Layer 9 of a small transformer language model trained on English Wikipedia (13 layers, counted from 0, width 64).
In attention head 1, each number of a token's query is one row of weights dot the token's vector x plus its bias. The head spreads its attention over the tokens so far by the softmax of query dot key.

Query weights of the head. A number n stands for (n - 128) times 0.0021.
q0 (bias -0.027): 130, 100, 114, 91, 120, 127, 115, 132, 135, 134, 114, 132, 134, 161, 130, 129, 139, 120, 137, 144, 115, 119, 108, 117, 138, 94, 118, 127, 130, 155, 92, 120, 152, 138, 117, 136, 110, 134, 139, 140, 129, 106, 162, 107, 131, 108, 141, 136, 123, 124, 137, 120, 146, 109, 125, 126, 131, 124, 99, 121, 126, 128, 127, 116
q1 (bias 0.022): 132, 133, 101, 124, 127, 133, 127, 157, 142, 115, 109, 154, 163, 154, 157, 89, 119, 160, 115, 128, 109, 131, 111, 109, 132, 98, 139, 131, 138, 145, 125, 138, 115, 180, 115, 114, 132, 165, 107, 137, 133, 95, 110, 119, 118, 109, 131, 141, 133, 109, 124, 146, 161, 150, 135, 102, 139, 126, 138, 120, 145, 135, 139, 136
q2 (bias -0.048): 130, 113, 149, 129, 91, 122, 134, 154, 106, 110, 138, 137, 123, 140, 121, 111, 160, 141, 154, 114, 163, 109, 148, 130, 125, 110, 142, 155, 137, 129, 144, 127, 109, 122, 93, 109, 130, 119, 101, 120, 108, 125, 103, 136, 133, 119, 123, 160, 126, 102, 108, 138, 160, 199, 145, 108, 132, 114, 127, 133, 98, 101, 141, 157
q3 (bias -0.062): 128, 167, 114, 166, 152, 166, 100, 128, 153, 111, 102, 128, 155, 148, 124, 92, 97, 142, 154, 177, 113, 152, 154, 134, 120, 135, 142, 103, 145, 141, 176, 138, 149, 141, 118, 103, 120, 128, 111, 86, 118, 107, 104, 76, 153, 111, 66, 179, 103, 119, 120, 131, 172, 139, 117, 147, 133, 138, 84, 179, 142, 126, 137, 130
q4 (bias 0.073): 127, 136, 136, 141, 116, 113, 110, 144, 114, 135, 142, 122, 120, 94, 118, 138, 125, 134, 129, 117, 137, 137, 134, 148, 130, 133, 128, 135, 154, 140, 142, 138, 113, 110, 134, 120, 128, 118, 110, 143, 129, 144, 109, 123, 146, 134, 136, 146, 126, 124, 137, 118, 103, 145, 124, 123, 116, 127, 134, 124, 123, 123, 129, 113
q5 (bias -0.085): 134, 111, 114, 122, 131, 158, 115, 127, 115, 162, 122, 124, 120, 150, 135, 127, 136, 113, 129, 144, 103, 118, 115, 120, 113, 128, 102, 101, 106, 115, 103, 100, 151, 160, 132, 148, 125, 158, 150, 144, 139, 113, 178, 141, 123, 133, 148, 88, 122, 117, 123, 116, 138, 83, 120, 132, 112, 137, 152, 107, 138, 129, 122, 119
q6 (bias -0.119): 118, 135, 154, 106, 122, 108, 156, 116, 125, 117, 166, 112, 120, 102, 112, 147, 134, 111, 115, 119, 142, 127, 137, 127, 142, 142, 132, 146, 135, 137, 121, 126, 126, 101, 147, 130, 126, 122, 141, 168, 143, 157, 140, 143, 104, 131, 157, 85, 169, 145, 124, 108, 87, 129, 144, 146, 112, 142, 157, 102, 117, 127, 133, 101
q7 (bias -0.157): 97, 130, 78, 104, 156, 149, 169, 107, 129, 118, 136, 109, 159, 177, 74, 112, 85, 58, 167, 149, 84, 109, 101, 120, 130, 171, 103, 117, 139, 163, 182, 125, 173, 149, 196, 133, 94, 139, 127, 105, 182, 151, 130, 103, 66, 143, 138, 96, 131, 153, 141, 137, 91, 107, 141, 107, 93, 118, 146, 161, 127, 112, 137, 95
q8 (bias 0.107): 96, 150, 110, 185, 65, 121, 120, 44, 123, 124, 187, 96, 39, 100, 126, 68, 109, 200, 142, 179, 194, 169, 136, 148, 136, 104, 176, 120, 129, 163, 161, 130, 98, 106, 141, 125, 93, 129, 112, 107, 146, 150, 143, 76, 94, 112, 146, 164, 82, 174, 129, 147, 98, 113, 125, 85, 141, 148, 104, 156, 160, 179, 60, 168
q9 (bias -0.049): 151, 68, 87, 53, 165, 92, 194, 135, 104, 60, 110, 128, 84, 171, 70, 156, 198, 147, 133, 94, 123, 150, 108, 141, 153, 96, 159, 155, 70, 128, 146, 132, 163, 204, 65, 128, 202, 153, 66, 99, 127, 203, 50, 83, 139, 105, 148, 151, 179, 107, 137, 193, 121, 89, 81, 111, 114, 171, 118, 129, 88, 157, 132, 141
q10 (bias 0.010): 77, 101, 121, 170, 91, 110, 147, 75, 120, 119, 203, 102, 181, 123, 98, 71, 176, 125, 142, 194, 109, 171, 146, 96, 164, 74, 124, 156, 65, 75, 81, 176, 136, 151, 176, 85, 197, 143, 125, 135, 31, 156, 133, 107, 160, 133, 148, 138, 58, 137, 143, 119, 90, 132, 153, 146, 148, 162, 158, 145, 102, 148, 113, 77
q11 (bias -0.130): 124, 160, 90, 104, 150, 146, 112, 167, 96, 161, 136, 119, 218, 130, 158, 85, 62, 96, 140, 89, 109, 159, 152, 57, 126, 79, 105, 122, 120, 108, 61, 73, 130, 135, 112, 119, 164, 164, 122, 96, 136, 138, 162, 120, 61, 131, 217, 116, 145, 125, 130, 137, 168, 126, 162, 163, 191, 106, 118, 129, 183, 174, 101, 84
q12 (bias 0.091): 159, 129, 105, 158, 87, 146, 155, 120, 61, 123, 120, 118, 121, 101, 86, 221, 170, 135, 166, 94, 169, 125, 156, 179, 96, 129, 152, 116, 127, 49, 92, 134, 104, 126, 90, 142, 133, 99, 99, 119, 81, 127, 88, 147, 173, 135, 132, 175, 136, 115, 121, 137, 137, 176, 139, 171, 126, 142, 86, 136, 100, 105, 98, 135
q13 (bias 0.060): 117, 117, 178, 158, 72, 137, 79, 130, 86, 207, 113, 169, 119, 112, 138, 185, 141, 122, 173, 181, 82, 94, 82, 153, 45, 100, 171, 140, 228, 123, 153, 150, 155, 104, 135, 20, 112, 113, 177, 112, 180, 141, 81, 133, 101, 152, 172, 196, 118, 118, 54, 135, 53, 185, 75, 85, 102, 195, 116, 86, 101, 160, 77, 159
q14 (bias 0.002): 126, 103, 128, 134, 167, 180, 144, 43, 118, 158, 99, 166, 61, 192, 94, 75, 81, 61, 133, 169, 81, 154, 145, 108, 132, 177, 114, 119, 165, 46, 59, 155, 179, 84, 125, 160, 134, 112, 146, 135, 127, 99, 70, 200, 156, 160, 54, 96, 115, 51, 126, 217, 123, 99, 103, 112, 193, 156, 166, 171, 205, 182, 173, 105
q15 (bias -0.067): 86, 185, 130, 126, 219, 140, 89, 142, 101, 153, 127, 95, 160, 195, 152, 98, 115, 102, 77, 171, 66, 156, 102, 92, 99, 187, 144, 184, 84, 146, 110, 87, 116, 61, 169, 128, 138, 130, 100, 135, 113, 119, 102, 174, 157, 96, 170, 124, 155, 146, 117, 150, 126, 129, 143, 111, 107, 81, 116, 136, 160, 152, 111, 81
q16 (bias 0.108): 142, 145, 179, 140, 120, 14, 163, 75, 114, 147, 111, 127, 167, 115, 169, 116, 175, 110, 98, 124, 105, 180, 193, 104, 123, 99, 74, 119, 99, 178, 206, 114, 105, 173, 103, 157, 136, 163, 90, 130, 100, 148, 122, 190, 158, 120, 89, 169, 85, 183, 72, 115, 106, 105, 106, 154, 150, 120, 135, 132, 130, 138, 149, 210
q17 (bias -0.045): 86, 157, 118, 93, 97, 185, 132, 171, 94, 151, 79, 218, 73, 227, 123, 75, 190, 103, 181, 195, 47, 118, 118, 48, 147, 81, 79, 80, 127, 174, 145, 121, 180, 140, 135, 124, 82, 187, 147, 70, 122, 68, 225, 97, 143, 139, 132, 99, 106, 137, 164, 176, 84, 146, 164, 100, 185, 109, 120, 127, 77, 151, 102, 173
q18 (bias 0.040): 194, 135, 198, 159, 176, 77, 32, 142, 155, 123, 157, 135, 111, 76, 113, 132, 145, 149, 133, 116, 168, 131, 162, 145, 163, 64, 67, 162, 140, 152, 137, 75, 157, 182, 81, 127, 178, 130, 123, 122, 152, 196, 94, 74, 156, 153, 153, 109, 100, 84, 151, 117, 90, 156, 83, 147, 68, 128, 66, 121, 124, 187, 138, 77
q19 (bias 0.029): 73, 45, 146, 224, 82, 182, 202, 15, 160, 146, 204, 90, 102, 229, 118, 193, 121, 130, 130, 157, 97, 150, 92, 124, 162, 158, 149, 141, 113, 60, 118, 85, 82, 127, 63, 136, 127, 167, 104, 102, 91, 155, 194, 96, 83, 173, 149, 144, 152, 157, 90, 91, 164, 110, 100, 151, 146, 88, 121, 97, 96, 136, 164, 162
q20 (bias -0.060): 172, 137, 102, 87, 75, 114, 177, 175, 166, 91, 179, 190, 182, 173, 101, 149, 126, 167, 145, 130, 95, 95, 65, 111, 55, 218, 145, 124, 78, 91, 158, 150, 154, 84, 156, 135, 210, 174, 131, 166, 122, 101, 63, 113, 174, 147, 104, 47, 117, 116, 208, 128, 104, 102, 76, 125, 106, 103, 141, 93, 148, 129, 53, 189
q21 (bias 0.041): 166, 155, 185, 111, 75, 198, 112, 159, 159, 143, 71, 67, 79, 65, 59, 71, 210, 137, 107, 78, 232, 104, 112, 124, 150, 157, 194, 138, 72, 150, 95, 138, 122, 224, 116, 202, 161, 37, 143, 102, 104, 106, 148, 135, 135, 107, 144, 165, 112, 103, 101, 153, 108, 109, 157, 92, 155, 130, 140, 142, 111, 90, 64, 103
q22 (bias -0.068): 96, 179, 191, 110, 179, 119, 139, 74, 186, 158, 139, 162, 124, 53, 87, 122, 92, 56, 67, 90, 114, 128, 93, 162, 139, 143, 82, 93, 116, 161, 185, 111, 121, 102, 153, 110, 122, 131, 154, 121, 54, 142, 159, 146, 205, 194, 132, 32, 140, 171, 138, 197, 73, 174, 141, 77, 151, 129, 132, 125, 112, 146, 130, 181
q23 (bias -0.081): 127, 116, 188, 147, 99, 125, 83, 145, 148, 139, 130, 93, 97, 125, 163, 66, 150, 152, 98, 147, 139, 90, 53, 104, 102, 84, 100, 194, 215, 113, 148, 110, 82, 131, 128, 186, 112, 165, 115, 148, 135, 140, 124, 145, 161, 177, 176, 136, 145, 51, 213, 127, 123, 150, 80, 154, 115, 118, 121, 90, 113, 113, 147, 194
q24 (bias 0.073): 169, 145, 97, 126, 163, 133, 134, 179, 97, 123, 98, 177, 119, 82, 58, 167, 83, 111, 162, 114, 108, 161, 161, 77, 99, 116, 103, 134, 190, 140, 183, 138, 81, 79, 135, 65, 196, 123, 157, 115, 81, 110, 97, 59, 130, 140, 132, 153, 56, 226, 170, 79, 164, 145, 134, 173, 164, 141, 143, 164, 104, 31, 109, 137
q25 (bias 0.139): 125, 199, 116, 160, 136, 141, 141, 130, 145, 77, 120, 131, 133, 131, 150, 187, 116, 79, 120, 113, 53, 130, 121, 177, 108, 126, 146, 87, 138, 160, 181, 113, 193, 107, 124, 74, 91, 91, 90, 109, 116, 134, 107, 134, 113, 103, 78, 138, 144, 136, 116, 186, 139, 107, 175, 168, 128, 122, 92, 90, 153, 194, 150, 129
q26 (bias -0.062): 174, 159, 100, 87, 165, 114, 195, 90, 124, 162, 128, 120, 62, 177, 164, 113, 119, 55, 163, 166, 143, 127, 129, 100, 115, 164, 120, 132, 65, 204, 137, 132, 175, 152, 197, 88, 94, 104, 108, 122, 148, 120, 75, 124, 102, 91, 90, 131, 88, 168, 104, 123, 122, 87, 167, 113, 150, 163, 148, 174, 154, 108, 62, 133
q27 (bias -0.014): 25, 133, 158, 105, 126, 121, 142, 125, 122, 170, 86, 108, 207, 83, 192, 87, 162, 75, 174, 113, 118, 90, 165, 131, 57, 142, 95, 138, 119, 162, 64, 191, 184, 183, 93, 178, 139, 171, 81, 141, 87, 90, 148, 16, 127, 102, 131, 117, 109, 148, 150, 158, 136, 131, 98, 140, 94, 122, 134, 88, 192, 137, 141, 206
q28 (bias -0.003): 82, 133, 96, 182, 175, 113, 102, 135, 138, 205, 112, 108, 44, 112, 125, 65, 133, 165, 148, 134, 136, 149, 103, 118, 98, 162, 94, 125, 147, 150, 180, 120, 108, 153, 189, 140, 76, 175, 82, 118, 138, 64, 6, 154, 67, 151, 182, 72, 152, 191, 188, 161, 145, 71, 90, 140, 165, 118, 171, 148, 100, 115, 158, 147
q29 (bias 0.037): 151, 111, 116, 138, 92, 50, 106, 167, 99, 92, 136, 187, 109, 62, 189, 187, 176, 187, 173, 97, 237, 144, 119, 149, 160, 75, 148, 166, 144, 137, 122, 149, 99, 35, 119, 108, 131, 147, 102, 163, 130, 126, 138, 149, 129, 75, 105, 118, 146, 145, 18, 82, 98, 133, 171, 46, 185, 142, 181, 131, 172, 167, 130, 125
q30 (bias -0.052): 117, 203, 92, 79, 77, 148, 119, 127, 126, 80, 149, 122, 136, 102, 101, 51, 14, 189, 73, 170, 147, 133, 195, 151, 62, 111, 183, 129, 153, 135, 142, 135, 189, 132, 94, 165, 183, 104, 169, 129, 123, 151, 127, 95, 73, 130, 47, 124, 198, 133, 132, 74, 124, 104, 93, 190, 135, 142, 143, 135, 153, 163, 100, 111
q31 (bias 0.110): 208, 171, 187, 176, 47, 171, 173, 99, 87, 127, 131, 136, 26, 110, 131, 137, 232, 132, 125, 22, 179, 140, 208, 108, 76, 125, 156, 134, 192, 93, 162, 110, 62, 28, 49, 129, 130, 88, 117, 123, 96, 162, 70, 103, 144, 45, 141, 144, 120, 140, 122, 125, 122, 226, 179, 148, 113, 76, 100, 143, 127, 141, 51, 199

Each question shows a short text with each token's key, already scaled and adjusted for position as the last token sees it. A number n stands for (n - 128) times 0.044.

Then comes the last token's vector x. A number n stands for (n - 128) times 0.057.

0 "Back": 127, 127, 126, 133, 128, 128, 127, 72, 128, 139, 125, 116, 140, 117, 128, 78, 124, 128, 130, 112, 128, 133, 118, 87, 110, 169, 128, 154, 109, 137, 149, 142
1 "ground": 128, 128, 126, 130, 128, 128, 125, 80, 125, 147, 133, 120, 138, 118, 129, 82, 124, 123, 135, 113, 125, 136, 118, 84, 114, 159, 132, 158, 97, 137, 150, 131
2 "==\n": 128, 129, 126, 135, 128, 128, 124, 37, 140, 115, 128, 96, 155, 137, 124, 76, 138, 116, 135, 135, 122, 142, 117, 119, 140, 154, 123, 127, 120, 137, 125, 159
3 "F": 128, 131, 125, 128, 129, 130, 118, 52, 137, 110, 150, 96, 147, 134, 122, 89, 127, 144, 134, 128, 113, 151, 140, 113, 133, 175, 126, 137, 115, 124, 132, 124
4 "ollowing": 127, 131, 125, 130, 128, 127, 120, 45, 133, 119, 127, 91, 139, 136, 117, 106, 113, 118, 138, 117, 129, 148, 118, 118, 136, 164, 126, 133, 134, 117, 130, 136
5 " the": 128, 129, 125, 132, 128, 128, 120, 39, 145, 121, 129, 90, 147, 134, 121, 80, 141, 120, 132, 126, 127, 134, 118, 115, 140, 151, 129, 137, 126, 141, 124, 154
6 " release": 128, 130, 123, 121, 127, 130, 118, 54, 127, 117, 138, 87, 149, 117, 142, 78, 126, 136, 133, 128, 119, 124, 113, 106, 131, 158, 129, 146, 150, 135, 128, 134
7 " of": 128, 129, 124, 131, 128, 129, 122, 33, 140, 115, 130, 94, 146, 128, 122, 76, 141, 118, 137, 130, 127, 130, 120, 118, 134, 147, 120, 126, 125, 140, 125, 153
x: 124, 132, 115, 170, 106, 111, 141, 164, 148, 125, 123, 178, 87, 97, 151, 129, 196, 145, 134, 147, 109, 130, 126, 154, 159, 113, 112, 128, 97, 110, 100, 109, 122, 146, 108, 127, 72, 71, 178, 168, 88, 150, 118, 124, 142, 136, 85, 128, 136, 140, 140, 126, 103, 126, 146, 195, 74, 116, 164, 88, 149, 88, 121, 112
Which token does the last token look at most? 2 "==\n"

0 "ol": 127, 126, 125, 129, 128, 126, 128, 85, 132, 122, 139, 118, 147, 119, 127, 68, 144, 110, 138, 135, 124, 127, 111, 115, 154, 114, 121, 125, 110, 114, 151, 156
1 "id": 128, 127, 126, 131, 128, 124, 128, 76, 130, 118, 135, 109, 149, 121, 128, 68, 143, 113, 143, 134, 123, 127, 108, 118, 151, 121, 121, 124, 112, 121, 140, 161
2 "ay": 128, 127, 124, 130, 128, 125, 128, 67, 131, 114, 133, 103, 153, 115, 131, 77, 151, 114, 141, 138, 126, 124, 114, 117, 135, 131, 120, 126, 108, 127, 132, 159
3 " Road": 129, 127, 124, 131, 128, 126, 132, 68, 120, 102, 135, 103, 148, 114, 138, 85, 157, 116, 135, 127, 118, 124, 128, 112, 126, 147, 124, 136, 96, 138, 131, 137
4 "\"": 128, 128, 126, 134, 128, 127, 127, 44, 137, 112, 135, 94, 154, 134, 128, 82, 143, 116, 132, 132, 118, 138, 121, 118, 142, 146, 125, 128, 120, 137, 129, 157
5 " and": 128, 129, 125, 134, 128, 128, 124, 39, 139, 117, 133, 93, 152, 136, 126, 82, 143, 117, 135, 131, 118, 140, 121, 119, 144, 148, 124, 128, 122, 133, 128, 151
6 " rem": 128, 131, 125, 129, 128, 128, 121, 53, 139, 126, 140, 75, 132, 139, 138, 105, 124, 137, 138, 124, 108, 137, 126, 105, 149, 160, 136, 137, 136, 128, 130, 127
7 "ember": 129, 129, 128, 124, 128, 129, 121, 58, 137, 138, 157, 94, 146, 119, 149, 111, 113, 122, 154, 126, 121, 150, 118, 123, 141, 121, 126, 133, 157, 126, 120, 127
x: 153, 166, 109, 143, 78, 112, 89, 144, 156, 100, 157, 125, 138, 86, 149, 166, 160, 122, 172, 158, 179, 116, 140, 108, 163, 116, 183, 144, 108, 127, 62, 116, 146, 100, 125, 140, 123, 118, 115, 127, 81, 116, 84, 99, 142, 148, 74, 124, 83, 130, 138, 100, 107, 127, 157, 164, 169, 126, 162, 84, 136, 158, 103, 149
Which two tokens does the last token look at most, in order? 4 "\"", 5 " and"

0 " the": 128, 128, 126, 133, 128, 127, 125, 44, 139, 118, 126, 92, 159, 134, 128, 66, 142, 114, 135, 133, 122, 136, 117, 122, 142, 146, 123, 125, 119, 139, 124, 165
1 " Billboard": 129, 130, 122, 122, 128, 126, 121, 41, 115, 105, 132, 97, 161, 117, 136, 81, 133, 126, 118, 126, 129, 134, 111, 120, 148, 146, 132, 153, 143, 120, 132, 131
2 " Hot": 129, 129, 123, 122, 128, 128, 123, 47, 112, 103, 125, 111, 152, 129, 148, 118, 133, 98, 112, 119, 126, 105, 102, 122, 153, 124, 138, 143, 154, 127, 125, 138
3 " ": 128, 129, 125, 118, 129, 127, 121, 63, 96, 102, 109, 113, 149, 134, 141, 103, 138, 102, 114, 117, 110, 104, 102, 128, 133, 118, 133, 137, 144, 154, 114, 108
4 "1": 128, 129, 125, 120, 129, 129, 120, 56, 104, 113, 135, 117, 148, 137, 136, 114, 152, 105, 126, 109, 122, 108, 116, 126, 163, 114, 140, 160, 157, 136, 115, 124
5 "0": 127, 129, 126, 122, 128, 130, 122, 70, 120, 130, 135, 135, 145, 143, 112, 112, 159, 111, 141, 119, 134, 92, 118, 130, 160, 131, 137, 179, 152, 117, 126, 137
6 "0": 128, 129, 126, 121, 127, 130, 121, 77, 123, 143, 124, 110, 145, 143, 119, 113, 162, 95, 144, 131, 134, 82, 119, 132, 138, 146, 131, 169, 151, 115, 126, 119
7 ".": 128, 128, 126, 132, 128, 128, 124, 33, 138, 120, 127, 93, 159, 134, 125, 74, 146, 115, 135, 133, 119, 136, 118, 121, 141, 154, 126, 130, 122, 139, 123, 162
x: 117, 152, 120, 177, 103, 107, 155, 146, 152, 112, 116, 191, 93, 114, 137, 131, 190, 135, 130, 141, 97, 149, 111, 164, 146, 120, 115, 138, 118, 122, 90, 113, 128, 153, 109, 119, 71, 71, 156, 158, 84, 160, 101, 109, 154, 128, 110, 136, 130, 150, 118, 117, 112, 126, 147, 186, 75, 127, 160, 82, 172, 83, 121, 103
Which token does the last token look at most? 7 "."

0 " to": 128, 128, 126, 133, 128, 127, 125, 69, 136, 121, 123, 105, 146, 132, 127, 95, 136, 123, 133, 128, 122, 136, 121, 123, 138, 140, 124, 127, 120, 135, 126, 149
1 " be": 128, 129, 125, 129, 128, 127, 124, 69, 133, 119, 126, 107, 143, 129, 124, 95, 130, 130, 134, 129, 127, 130, 121, 121, 142, 146, 123, 129, 124, 131, 131, 145
2 " som": 128, 130, 124, 126, 129, 128, 124, 64, 129, 126, 127, 99, 129, 124, 130, 126, 123, 142, 134, 135, 130, 137, 132, 128, 133, 139, 117, 135, 129, 123, 122, 142
3 "ew": 128, 129, 126, 126, 128, 128, 123, 78, 129, 131, 121, 108, 131, 120, 148, 142, 123, 142, 134, 120, 109, 140, 120, 117, 121, 147, 136, 127, 135, 141, 117, 143
4 "h": 127, 129, 127, 129, 128, 130, 123, 75, 121, 125, 118, 125, 126, 127, 132, 133, 129, 147, 144, 101, 121, 130, 124, 128, 128, 150, 133, 141, 130, 143, 120, 145
5 "at": 128, 129, 128, 128, 127, 130, 124, 98, 114, 142, 109, 144, 132, 122, 117, 132, 135, 133, 153, 111, 110, 122, 135, 120, 142, 160, 133, 135, 128, 123, 123, 142
6 " up": 128, 129, 126, 127, 128, 128, 123, 95, 128, 136, 113, 127, 123, 116, 133, 118, 130, 126, 143, 131, 101, 124, 128, 109, 124, 157, 127, 115, 112, 140, 126, 132
7 "l": 128, 128, 127, 128, 128, 129, 123, 76, 134, 129, 136, 119, 134, 123, 128, 120, 132, 125, 137, 134, 108, 119, 118, 114, 124, 161, 127, 145, 115, 144, 126, 121
x: 166, 124, 118, 156, 144, 77, 111, 119, 108, 106, 165, 132, 95, 159, 153, 194, 198, 150, 146, 98, 117, 135, 146, 152, 147, 109, 153, 171, 102, 64, 138, 112, 116, 120, 86, 71, 166, 118, 134, 139, 74, 96, 95, 82, 134, 130, 117, 188, 101, 143, 150, 180, 155, 126, 135, 127, 124, 125, 116, 114, 134, 121, 66, 131
Which token does the last token look at most? 0 " to"

0 " recording": 128, 128, 125, 130, 128, 125, 126, 57, 123, 103, 129, 90, 142, 137, 140, 82, 139, 122, 149, 124, 128, 122, 108, 126, 132, 145, 121, 127, 119, 134, 137, 145
1 " as": 128, 129, 124, 129, 128, 127, 121, 43, 132, 111, 126, 96, 131, 141, 132, 89, 135, 124, 147, 124, 124, 128, 118, 124, 138, 154, 120, 132, 121, 131, 136, 138
2 " an": 128, 130, 123, 129, 128, 128, 122, 43, 148, 123, 126, 90, 136, 133, 124, 86, 137, 131, 134, 134, 127, 134, 120, 120, 139, 145, 126, 138, 132, 125, 135, 142
3 " up": 128, 130, 123, 124, 128, 128, 119, 43, 115, 131, 134, 90, 154, 126, 145, 82, 127, 135, 133, 125, 119, 132, 119, 121, 138, 139, 117, 134, 138, 124, 136, 135
4 "d": 128, 129, 127, 126, 129, 129, 121, 53, 127, 128, 141, 137, 144, 127, 130, 99, 131, 133, 139, 129, 110, 108, 98, 116, 124, 150, 119, 167, 114, 151, 128, 126
5 "ate": 128, 130, 126, 116, 127, 128, 120, 84, 118, 154, 121, 84, 141, 156, 150, 132, 137, 143, 148, 134, 142, 102, 122, 135, 110, 160, 124, 138, 139, 130, 108, 134
6 " of": 128, 129, 125, 134, 128, 127, 125, 47, 142, 117, 125, 96, 152, 133, 127, 77, 141, 120, 136, 130, 120, 133, 117, 123, 138, 145, 121, 125, 118, 138, 126, 163
7 " his": 129, 131, 123, 128, 128, 130, 120, 49, 133, 109, 123, 91, 143, 128, 130, 81, 131, 129, 138, 128, 121, 132, 123, 124, 144, 155, 122, 136, 125, 123, 128, 142
x: 134, 135, 127, 152, 107, 134, 121, 138, 122, 136, 105, 181, 62, 79, 164, 154, 157, 107, 154, 120, 119, 121, 162, 160, 161, 136, 128, 119, 84, 146, 105, 128, 148, 115, 97, 129, 92, 109, 189, 158, 106, 132, 86, 133, 137, 172, 71, 155, 127, 116, 119, 125, 163, 132, 100, 205, 96, 92, 146, 108, 119, 95, 122, 118
Which token does the last token look at most, and with what share of its attention? 6 " of", with about 60%

0 "\"": 128, 128, 126, 135, 128, 127, 127, 50, 138, 117, 135, 96, 150, 132, 128, 85, 141, 117, 134, 133, 117, 137, 118, 120, 140, 143, 124, 124, 124, 135, 132, 156
1 " was": 129, 129, 126, 132, 128, 127, 123, 53, 145, 114, 134, 104, 133, 137, 122, 91, 132, 123, 138, 129, 117, 143, 125, 120, 145, 152, 130, 129, 131, 134, 136, 141
2 " re": 128, 130, 124, 125, 128, 126, 123, 56, 147, 127, 141, 90, 127, 138, 129, 97, 119, 150, 135, 134, 134, 135, 120, 120, 135, 149, 126, 128, 130, 132, 144, 135
3 "-": 128, 130, 125, 118, 128, 129, 121, 81, 151, 129, 141, 87, 122, 145, 130, 87, 124, 162, 147, 139, 119, 125, 135, 127, 121, 137, 120, 147, 125, 136, 117, 127
4 "re": 128, 129, 128, 123, 128, 129, 121, 82, 143, 147, 143, 82, 126, 132, 130, 88, 129, 139, 144, 129, 104, 136, 126, 111, 134, 141, 134, 147, 127, 146, 118, 110
5 "le": 128, 129, 130, 119, 128, 128, 122, 105, 142, 149, 142, 84, 127, 136, 132, 72, 119, 145, 141, 131, 118, 135, 120, 103, 138, 139, 138, 151, 123, 144, 120, 123
6 "ased": 129, 129, 129, 124, 128, 128, 125, 101, 140, 150, 132, 109, 131, 129, 147, 75, 112, 135, 149, 129, 127, 132, 116, 99, 133, 150, 136, 140, 104, 141, 131, 144
7 ",": 129, 129, 126, 131, 128, 127, 124, 52, 135, 119, 125, 95, 146, 132, 130, 83, 136, 123, 141, 128, 120, 133, 117, 122, 140, 152, 127, 131, 121, 138, 126, 156
x: 131, 145, 134, 174, 105, 114, 146, 149, 138, 117, 118, 194, 68, 111, 151, 142, 183, 131, 143, 145, 109, 151, 111, 167, 146, 123, 115, 147, 112, 133, 91, 112, 119, 141, 109, 121, 81, 80, 162, 162, 92, 150, 114, 100, 144, 135, 92, 138, 134, 150, 126, 114, 124, 133, 127, 195, 64, 114, 152, 76, 149, 86, 115, 103
Which token does the last token look at most? 7 ","

0 " I": 128, 126, 125, 130, 128, 124, 126, 85, 134, 108, 126, 86, 145, 128, 150, 111, 137, 137, 117, 116, 99, 154, 112, 111, 121, 140, 141, 106, 119, 129, 135, 162
1 "g": 128, 129, 125, 125, 128, 125, 122, 78, 136, 101, 128, 83, 136, 126, 152, 124, 118, 141, 107, 119, 98, 157, 111, 102, 125, 152, 144, 111, 127, 125, 135, 152
2 "gy": 128, 127, 128, 122, 128, 124, 129, 98, 136, 133, 129, 95, 130, 125, 120, 110, 143, 139, 145, 127, 85, 165, 107, 126, 96, 119, 137, 119, 118, 122, 120, 150
3 " Pop": 128, 126, 125, 127, 129, 124, 130, 108, 142, 114, 107, 81, 114, 145, 141, 85, 158, 120, 147, 112, 98, 141, 139, 130, 118, 139, 143, 127, 120, 123, 131, 152
4 " to": 128, 129, 125, 133, 128, 127, 123, 43, 142, 114, 124, 93, 153, 137, 125, 77, 142, 119, 133, 131, 119, 138, 117, 121, 142, 146, 123, 125, 117, 133, 128, 156
5 " record": 128, 130, 125, 128, 128, 125, 123, 56, 127, 107, 126, 80, 149, 132, 131, 80, 127, 137, 139, 121, 127, 137, 111, 118, 154, 149, 126, 144, 127, 124, 138, 135
6 " for": 128, 129, 125, 131, 128, 126, 125, 38, 132, 116, 126, 88, 151, 130, 124, 85, 141, 117, 135, 129, 131, 132, 116, 121, 143, 152, 126, 125, 122, 136, 126, 157
7 " the": 129, 129, 124, 129, 128, 129, 121, 35, 137, 122, 127, 87, 149, 131, 123, 84, 137, 120, 132, 130, 131, 132, 120, 120, 143, 149, 126, 130, 127, 138, 121, 154
x: 115, 135, 109, 165, 96, 113, 144, 156, 145, 123, 111, 157, 83, 103, 162, 145, 186, 137, 146, 131, 101, 139, 134, 157, 162, 132, 118, 134, 104, 125, 93, 115, 120, 125, 114, 110, 76, 100, 183, 162, 81, 152, 88, 110, 140, 147, 91, 131, 144, 138, 123, 124, 126, 127, 133, 208, 75, 128, 167, 89, 158, 68, 120, 125
Which token does the last token look at most, and with what share of its attention? 6 " for", with about 50%

0 " Ram": 128, 126, 125, 128, 128, 129, 131, 84, 121, 98, 143, 142, 145, 128, 119, 118, 142, 125, 109, 134, 108, 139, 129, 123, 129, 100, 121, 129, 97, 127, 125, 132
1 "is": 128, 127, 126, 126, 128, 125, 129, 88, 117, 96, 139, 126, 146, 124, 123, 107, 148, 121, 119, 135, 107, 138, 118, 118, 135, 109, 123, 129, 102, 127, 122, 142
2 "'s": 128, 129, 125, 130, 128, 127, 125, 65, 135, 115, 130, 103, 147, 134, 131, 80, 143, 117, 133, 130, 117, 134, 125, 123, 138, 140, 126, 130, 120, 134, 125, 152
3 " requ": 128, 130, 124, 124, 128, 126, 120, 67, 126, 122, 126, 101, 141, 135, 141, 86, 133, 132, 135, 128, 112, 127, 118, 119, 136, 147, 128, 148, 146, 125, 132, 132
4 "est": 127, 129, 125, 119, 128, 127, 120, 91, 136, 129, 131, 81, 129, 129, 139, 104, 149, 139, 144, 128, 124, 128, 132, 132, 112, 140, 132, 154, 153, 131, 112, 130
5 ".\n\n": 128, 128, 127, 133, 128, 128, 125, 59, 138, 119, 127, 101, 151, 135, 124, 82, 138, 117, 133, 133, 124, 138, 118, 124, 138, 146, 125, 127, 121, 139, 124, 154
6 "P": 128, 130, 125, 124, 127, 130, 119, 71, 130, 115, 147, 95, 147, 132, 127, 93, 130, 138, 130, 133, 114, 142, 132, 112, 135, 162, 127, 134, 122, 123, 124, 124
7 "ri": 128, 130, 128, 118, 128, 129, 118, 73, 116, 123, 150, 99, 148, 149, 130, 106, 111, 135, 138, 125, 114, 134, 108, 134, 134, 125, 118, 128, 139, 122, 119, 110
x: 177, 67, 121, 151, 53, 112, 89, 114, 136, 153, 138, 141, 116, 109, 145, 138, 211, 122, 140, 109, 158, 114, 142, 72, 181, 119, 115, 124, 116, 139, 166, 124, 101, 139, 117, 97, 121, 108, 131, 120, 125, 82, 97, 111, 136, 177, 174, 125, 101, 131, 124, 145, 126, 163, 126, 106, 131, 178, 131, 142, 94, 125, 93, 177
Which two tokens does the last token look at most, in order? 5 ".\n\n", 2 "'s"